Layer 3 of a small transformer language model trained on English Wikipedia (8 layers, counted from 0, width 128).
A neuron's activation on a vector x is SiLU(gate . x) times (in . x), where the dot is the dot product.

Input weights of the MLP neurons that the questions are about. A number n stands for (n - 500) times 0.00061.
n175 gate: 461,731,612,382,753,602,700,566,25,389,408,529,467,393,355,334,514,515,801,409,714,725,463,418,601,403,584,402,475,591,524,587,485,657,658,523,785,500,435,696,296,576,626,323,714,454,555,310,485,510,582,500,531,596,510,635,331,538,637,215,410,386,649,476,327,534,675,255,232,202,258,557,621,448,432,461,393,740,231,448,559,773,491,515,301,456,571,657,453,463,568,661,525,320,679,767,606,685,337,716,782,879,519,316,662,406,556,698,867,406,708,539,475,344,392,179,490,744,294,729,607,735,481,678,358,587,427,609
n595 gate: 302,698,236,269,402,554,664,473,511,627,572,432,392,644,562,441,578,542,573,537,574,311,382,842,378,352,484,432,817,388,711,754,398,287,689,500,586,472,418,339,441,417,532,561,539,617,763,626,448,492,397,500,449,274,620,265,639,197,661,704,664,680,803,532,569,384,497,410,568,517,612,323,301,586,351,603,532,705,415,410,552,468,601,508,328,347,637,641,462,397,487,410,646,532,688,475,625,595,416,661,741,598,397,377,552,356,454,564,414,616,419,464,529,541,387,446,468,496,403,451,660,452,671,342,391,676,485,622
n676 gate: 548,487,329,412,854,385,496,448,722,401,566,583,305,455,602,500,698,539,518,599,347,550,520,488,365,636,231,579,666,198,439,788,588,396,513,500,613,299,600,709,483,453,264,462,752,457,692,713,234,516,479,734,549,329,492,632,534,484,650,508,585,593,640,355,400,707,563,423,359,408,388,451,455,556,496,352,302,500,601,419,299,446,536,697,361,609,694,595,416,482,376,589,597,558,445,681,621,591,441,912,148,500,685,699,504,577,507,571,541,544,559,350,457,656,513,709,425,697,429,640,343,659,596,235,480,434,418,551
n697 gate: 273,392,646,522,504,400,425,576,492,608,331,365,542,335,540,466,568,893,737,554,763,753,666,535,496,198,548,454,504,685,585,711,350,319,614,546,678,461,593,500,527,532,322,535,364,570,665,496,165,327,672,558,603,716,231,603,402,350,583,375,327,593,674,522,404,638,562,491,409,563,536,586,621,521,753,530,600,564,475,309,601,783,458,645,231,631,704,603,696,682,611,472,511,509,504,203,324,645,355,454,536,717,651,180,447,592,504,384,465,597,398,413,135,304,368,455,400,632,210,584,426,636,323,500,492,394,549,443
n175 in: 677,323,571,562,392,445,566,540,473,678,402,891,555,369,479,608,344,345,500,326,378,590,285,467,411,767,363,465,386,423,544,350,500,607,453,287,536,468,650,368,491,542,598,620,424,314,462,523,697,293,508,575,556,550,504,289,630,508,343,465,559,528,242,611,634,569,497,571,397,698,614,500,162,444,418,492,484,427,476,620,500,520,437,306,298,397,372,613,390,210,605,137,564,406,588,368,560,558,211,383,517,342,415,333,413,363,348,456,280,690,267,549,576,261,587,403,402,558,645,374,504,368,175,623,473,511,561,674
n595 in: 240,508,458,371,561,497,660,317,528,622,609,526,392,576,459,418,213,699,438,542,545,598,472,583,518,278,515,473,649,413,394,493,308,189,496,556,525,511,390,368,489,330,428,695,546,531,556,368,343,630,478,574,473,370,591,661,567,314,478,615,678,387,611,522,357,717,506,590,365,676,519,493,381,719,405,677,388,432,553,447,388,427,620,808,466,423,404,358,566,426,457,578,557,504,552,413,496,327,514,853,692,522,655,455,434,407,529,263,376,511,589,566,654,719,485,564,348,410,386,437,340,482,556,548,647,490,531,507
n676 in: 541,434,438,428,395,435,561,413,476,507,436,716,521,332,496,322,688,700,672,381,551,561,322,401,356,609,482,496,338,578,650,564,460,433,418,528,336,298,494,489,628,478,386,601,420,480,412,445,521,532,458,372,477,497,457,482,416,528,468,459,741,444,764,367,555,457,533,592,324,457,478,613,593,441,256,550,265,352,215,469,607,264,545,525,624,482,378,497,301,288,489,645,292,336,445,608,418,537,582,371,563,534,504,621,424,594,421,588,619,503,493,334,615,429,565,728,586,808,406,526,479,323,476,708,621,560,668,711
n697 in: 409,402,470,520,434,667,690,561,807,582,393,656,408,421,362,399,430,341,301,389,659,532,572,547,551,655,392,609,439,430,574,292,432,860,296,508,562,661,525,588,463,422,401,488,558,414,688,674,595,587,343,516,844,280,381,422,321,473,740,447,760,454,600,345,405,433,390,749,615,588,249,496,733,539,608,606,480,790,442,473,396,567,581,749,596,468,605,636,580,491,623,411,541,599,532,615,545,515,383,622,623,344,488,334,604,364,262,436,500,374,331,516,340,634,492,606,468,571,668,394,437,424,596,444,231,474,582,468

Each question shows a token from some text and the vector x that enters the MLP there. A number n stands for (n - 500) times 0.0053.

"s": 528,566,557,541,405,492,728,506,414,575,646,697,643,227,485,558,449,599,422,360,489,385,528,490,362,455,402,547,478,437,590,496,399,484,418,486,375,425,508,537,583,276,394,756,490,513,622,460,405,490,570,631,420,656,539,540,375,661,448,495,424,556,519,614,560,453,533,287,186,667,317,434,519,462,495,499,425,416,432,524,579,525,411,561,524,689,404,544,521,476,685,716,389,532,362,541,564,453,539,586,548,528,466,647,526,413,539,496,454,626,411,651,604,350,517,557,495,484,483,201,572,597,476,376,609,412,542,427
Which neuron lights up most? n676

" British": 532,445,556,677,442,581,412,397,509,355,615,614,481,484,571,360,585,676,490,477,594,533,606,639,552,368,507,518,547,534,536,527,340,317,378,703,381,517,441,536,289,570,480,458,647,630,385,530,451,632,432,450,370,348,597,409,645,311,556,448,556,402,578,539,480,465,393,690,474,685,418,600,533,551,470,413,473,568,425,400,523,564,456,487,481,693,476,439,561,635,416,417,401,529,550,582,666,560,478,547,599,660,523,442,311,437,502,430,587,673,422,339,538,454,587,501,530,543,471,600,599,454,538,530,693,417,596,353
Which neuron lights up most? n595

" imp": 473,501,534,441,575,636,418,458,343,423,686,736,590,481,629,338,492,544,441,668,510,522,557,373,506,463,666,547,508,420,531,530,344,398,591,569,513,616,495,454,564,436,505,513,395,548,400,584,456,323,521,526,308,363,554,342,526,463,395,430,526,408,376,421,553,584,513,484,472,574,170,542,467,530,466,437,424,475,448,595,689,545,536,292,725,585,524,415,516,406,467,503,488,439,536,346,299,613,507,464,546,586,675,444,535,562,414,525,388,394,301,389,600,534,458,364,485,462,397,570,662,403,188,641,585,530,613,401
Which neuron lights up most? n175

"ew": 600,531,474,540,347,669,574,588,498,569,621,320,380,721,599,468,487,552,276,521,434,377,546,471,421,299,407,448,542,477,472,674,478,401,274,468,261,578,490,517,662,782,470,375,541,464,232,693,475,699,530,333,471,484,355,400,444,507,367,529,459,509,627,487,480,403,623,339,492,580,578,492,554,562,533,678,469,648,575,484,572,351,463,492,500,602,505,438,455,460,437,457,464,425,428,617,534,497,405,556,426,623,453,753,435,498,376,499,518,431,595,646,448,370,573,351,393,473,557,577,563,373,448,372,691,337,542,470
The most active neuron and its activation: n175, at about 0.22

"ice": 472,575,565,461,476,417,604,579,591,523,574,710,434,520,568,511,520,561,444,399,445,596,427,443,393,465,408,387,568,541,443,335,449,440,535,580,279,615,403,598,236,549,612,579,498,568,458,577,588,357,427,548,365,524,584,482,320,534,307,635,541,526,590,657,611,534,454,558,452,662,505,490,503,439,520,654,558,517,497,567,331,454,313,487,466,523,386,591,515,359,460,336,312,583,413,489,419,548,592,565,357,646,663,388,478,419,577,423,503,472,417,420,542,447,407,666,487,374,436,501,459,346,470,501,519,484,650,497
Which neuron lights up most? n697

" the": 553,486,523,555,608,624,328,478,446,542,587,378,562,462,480,393,322,465,475,445,412,470,587,601,473,455,434,579,547,424,436,480,462,633,519,431,657,403,516,464,589,438,493,417,577,483,493,481,509,626,412,284,480,483,498,475,567,438,530,405,496,498,595,557,569,382,470,493,483,809,463,506,494,547,428,401,420,523,377,520,500,635,493,580,630,616,496,371,442,435,625,464,550,507,526,379,532,573,521,465,447,779,483,527,577,501,622,577,524,505,634,490,569,523,553,468,371,442,562,505,575,436,441,536,497,422,617,392
The most active neuron and its activation: n676, at about 0.031

".": 649,266,671,403,510,539,502,612,421,680,439,517,375,645,561,525,196,753,532,274,299,324,676,540,489,418,620,551,532,449,569,414,397,464,455,525,489,505,468,502,517,468,610,511,423,685,615,484,411,497,466,435,427,496,429,403,504,594,457,571,481,572,440,587,562,456,425,319,563,591,402,561,539,466,334,507,440,663,506,476,597,654,360,816,544,467,369,363,417,398,472,504,621,542,506,384,438,437,484,446,471,512,488,511,367,449,575,596,496,590,474,441,432,334,578,371,404,466,448,281,515,486,608,605,446,484,563,592
Which neuron lights up most? n595

" profess": 550,457,479,319,443,675,482,529,573,521,688,271,504,455,497,496,614,490,649,703,563,394,359,414,347,257,463,378,547,579,399,515,370,536,441,482,473,528,549,462,394,563,441,591,725,619,512,509,581,466,531,729,538,525,500,591,460,347,250,597,543,537,421,578,556,540,470,579,536,582,439,521,444,577,527,566,489,353,564,564,553,599,574,853,429,727,452,591,726,601,470,534,482,542,692,329,570,530,539,424,470,598,701,484,517,414,465,400,581,497,548,330,583,507,567,559,415,475,565,462,482,532,704,465,508,548,668,506
Which neuron lights up most? n595

"ical": 600,502,640,508,553,455,706,605,484,402,528,727,581,626,618,502,466,497,383,415,469,425,707,545,315,522,499,535,620,388,486,601,486,488,483,559,393,456,425,410,529,529,586,428,548,518,387,615,512,531,402,382,475,461,550,627,561,454,506,465,427,437,417,572,435,525,404,505,307,686,360,565,618,482,481,529,440,338,475,565,572,478,494,458,616,620,436,525,487,405,492,569,378,382,589,477,528,590,514,379,636,687,671,585,358,394,491,517,560,582,386,490,579,412,416,474,488,376,653,545,579,582,321,604,501,482,453,542
The most active neuron and its activation: n697, at about 0.1

" this": 554,428,514,403,514,443,473,581,384,553,409,406,596,378,491,520,287,496,503,518,408,623,452,482,417,521,532,662,612,546,523,341,359,500,490,521,350,520,538,525,375,495,580,511,517,542,438,640,637,448,460,294,449,458,779,501,581,411,571,573,588,544,517,572,725,506,501,399,437,711,431,583,567,463,401,338,507,465,538,556,364,397,424,481,271,490,632,560,450,395,350,520,387,391,434,422,457,636,392,426,511,683,548,456,381,437,644,501,499,569,617,454,415,535,423,296,294,540,619,624,522,458,410,662,502,518,488,434
Which neuron lights up most? n175

" as": 529,569,425,649,491,552,489,560,286,595,704,484,419,494,554,540,397,421,573,609,598,648,563,462,522,462,434,454,374,586,559,476,422,682,577,351,548,721,393,468,550,406,453,644,459,397,457,499,510,451,451,453,411,629,240,570,594,534,519,672,457,517,385,564,380,343,587,515,621,633,628,565,737,468,441,586,371,477,418,561,491,634,367,582,467,357,441,481,489,717,488,509,591,605,656,459,495,444,607,315,422,653,562,314,463,486,594,449,548,559,485,532,664,517,649,592,445,530,235,551,741,469,554,582,583,373,561,609
The most active neuron and its activation: n676, at about 0.026

".\n\n": 563,311,523,458,541,655,465,583,636,690,543,353,519,541,539,578,393,505,412,361,401,466,492,559,559,560,564,545,535,352,492,406,477,435,561,382,501,623,494,453,537,417,698,613,475,495,521,336,341,551,630,470,497,402,309,515,638,477,455,469,483,542,296,570,529,494,382,344,583,626,480,425,488,531,390,486,416,633,410,577,637,776,257,484,427,556,445,402,665,548,483,438,485,491,255,392,547,458,358,491,553,535,576,561,577,378,695,446,434,443,459,450,500,424,551,492,452,610,625,489,453,536,532,693,429,497,641,624
Which neuron lights up most? n676

" p": 529,371,594,323,560,628,446,507,348,306,684,550,709,460,630,392,469,447,651,555,536,642,450,500,557,465,463,483,419,648,619,630,547,447,536,550,581,566,486,336,440,479,331,742,522,518,503,548,467,490,653,562,370,458,298,420,602,452,397,556,362,616,279,442,478,485,466,613,458,495,249,606,532,478,686,326,465,425,449,467,749,400,470,480,594,540,496,538,546,532,415,479,439,392,568,579,556,559,412,396,596,680,573,543,467,468,308,416,439,587,548,385,402,481,469,420,475,476,527,448,718,574,394,439,637,512,538,542
Which neuron lights up most? n175

" H": 580,605,666,545,395,590,423,351,462,619,492,301,664,451,521,382,691,366,398,642,403,528,400,461,482,521,409,406,645,484,502,568,677,495,366,403,416,524,517,397,603,482,635,621,556,552,530,615,506,600,508,599,377,567,522,496,486,516,364,456,529,538,720,584,566,559,620,625,435,477,453,647,541,577,453,618,541,569,455,441,517,538,498,541,449,299,368,439,726,535,563,466,566,603,389,460,417,602,345,498,505,600,583,348,498,335,243,434,559,451,472,455,440,379,531,397,369,498,395,468,370,525,545,440,578,358,614,445
Which neuron lights up most? n697

",": 575,395,575,581,352,621,417,602,493,572,523,276,519,387,444,492,412,621,426,381,411,373,568,594,393,399,605,563,541,514,530,662,461,500,460,585,552,575,343,480,562,455,502,625,508,522,633,617,407,629,494,448,449,489,429,506,446,507,426,572,463,491,521,633,470,490,302,524,538,708,609,451,515,496,332,552,472,545,463,455,611,668,400,612,492,535,498,327,534,380,629,475,665,558,405,390,439,404,567,479,460,526,516,590,455,383,596,480,312,567,533,534,532,403,572,492,301,514,311,354,552,484,599,549,426,447,511,537
The three highest activations, in order: n595, n676, n175

" administ": 420,668,606,297,620,810,531,539,666,460,433,366,448,569,533,441,439,477,558,731,595,436,513,533,356,324,530,568,489,499,424,452,404,399,496,523,597,425,557,442,410,392,509,614,525,677,545,563,393,511,406,781,585,362,515,651,284,278,472,512,635,487,385,624,624,471,429,419,448,598,506,418,540,519,416,666,532,397,684,672,492,459,584,699,468,654,543,425,726,597,511,593,404,588,717,407,369,511,556,599,376,536,560,422,544,445,466,411,495,577,571,440,502,416,425,496,636,438,541,569,374,406,464,662,514,514,512,479
The most active neuron and its activation: n595, at about 0.74

" and": 735,619,488,845,484,534,489,498,435,497,443,459,521,319,549,508,324,538,394,629,484,554,615,498,464,397,573,599,490,508,467,426,478,490,669,450,509,572,456,414,640,504,668,482,459,527,518,610,416,590,539,595,327,555,646,682,384,453,530,514,372,630,409,456,536,539,390,576,346,622,489,405,380,435,428,482,528,440,475,480,606,572,472,390,579,414,416,470,627,289,485,411,557,509,515,746,482,380,584,551,351,616,488,582,528,447,700,220,487,546,403,446,429,404,539,458,579,699,575,514,433,396,551,546,433,481,531,487
The three highest activations, in order: n697, n676, n595

" a": 625,428,618,468,471,498,370,426,452,366,548,246,611,351,486,451,414,409,447,419,681,475,610,625,548,369,321,548,592,557,498,475,411,460,510,428,595,616,398,500,328,579,599,481,552,535,523,452,554,651,504,333,342,531,485,496,433,351,590,458,414,509,625,512,424,392,381,368,547,691,533,578,776,452,386,295,411,460,421,568,394,610,482,525,526,532,479,467,652,403,499,682,442,362,702,485,318,471,449,483,501,581,591,584,490,512,540,507,317,577,519,456,545,542,538,460,399,528,437,403,643,613,398,584,532,425,677,477
Which neuron lights up most? n676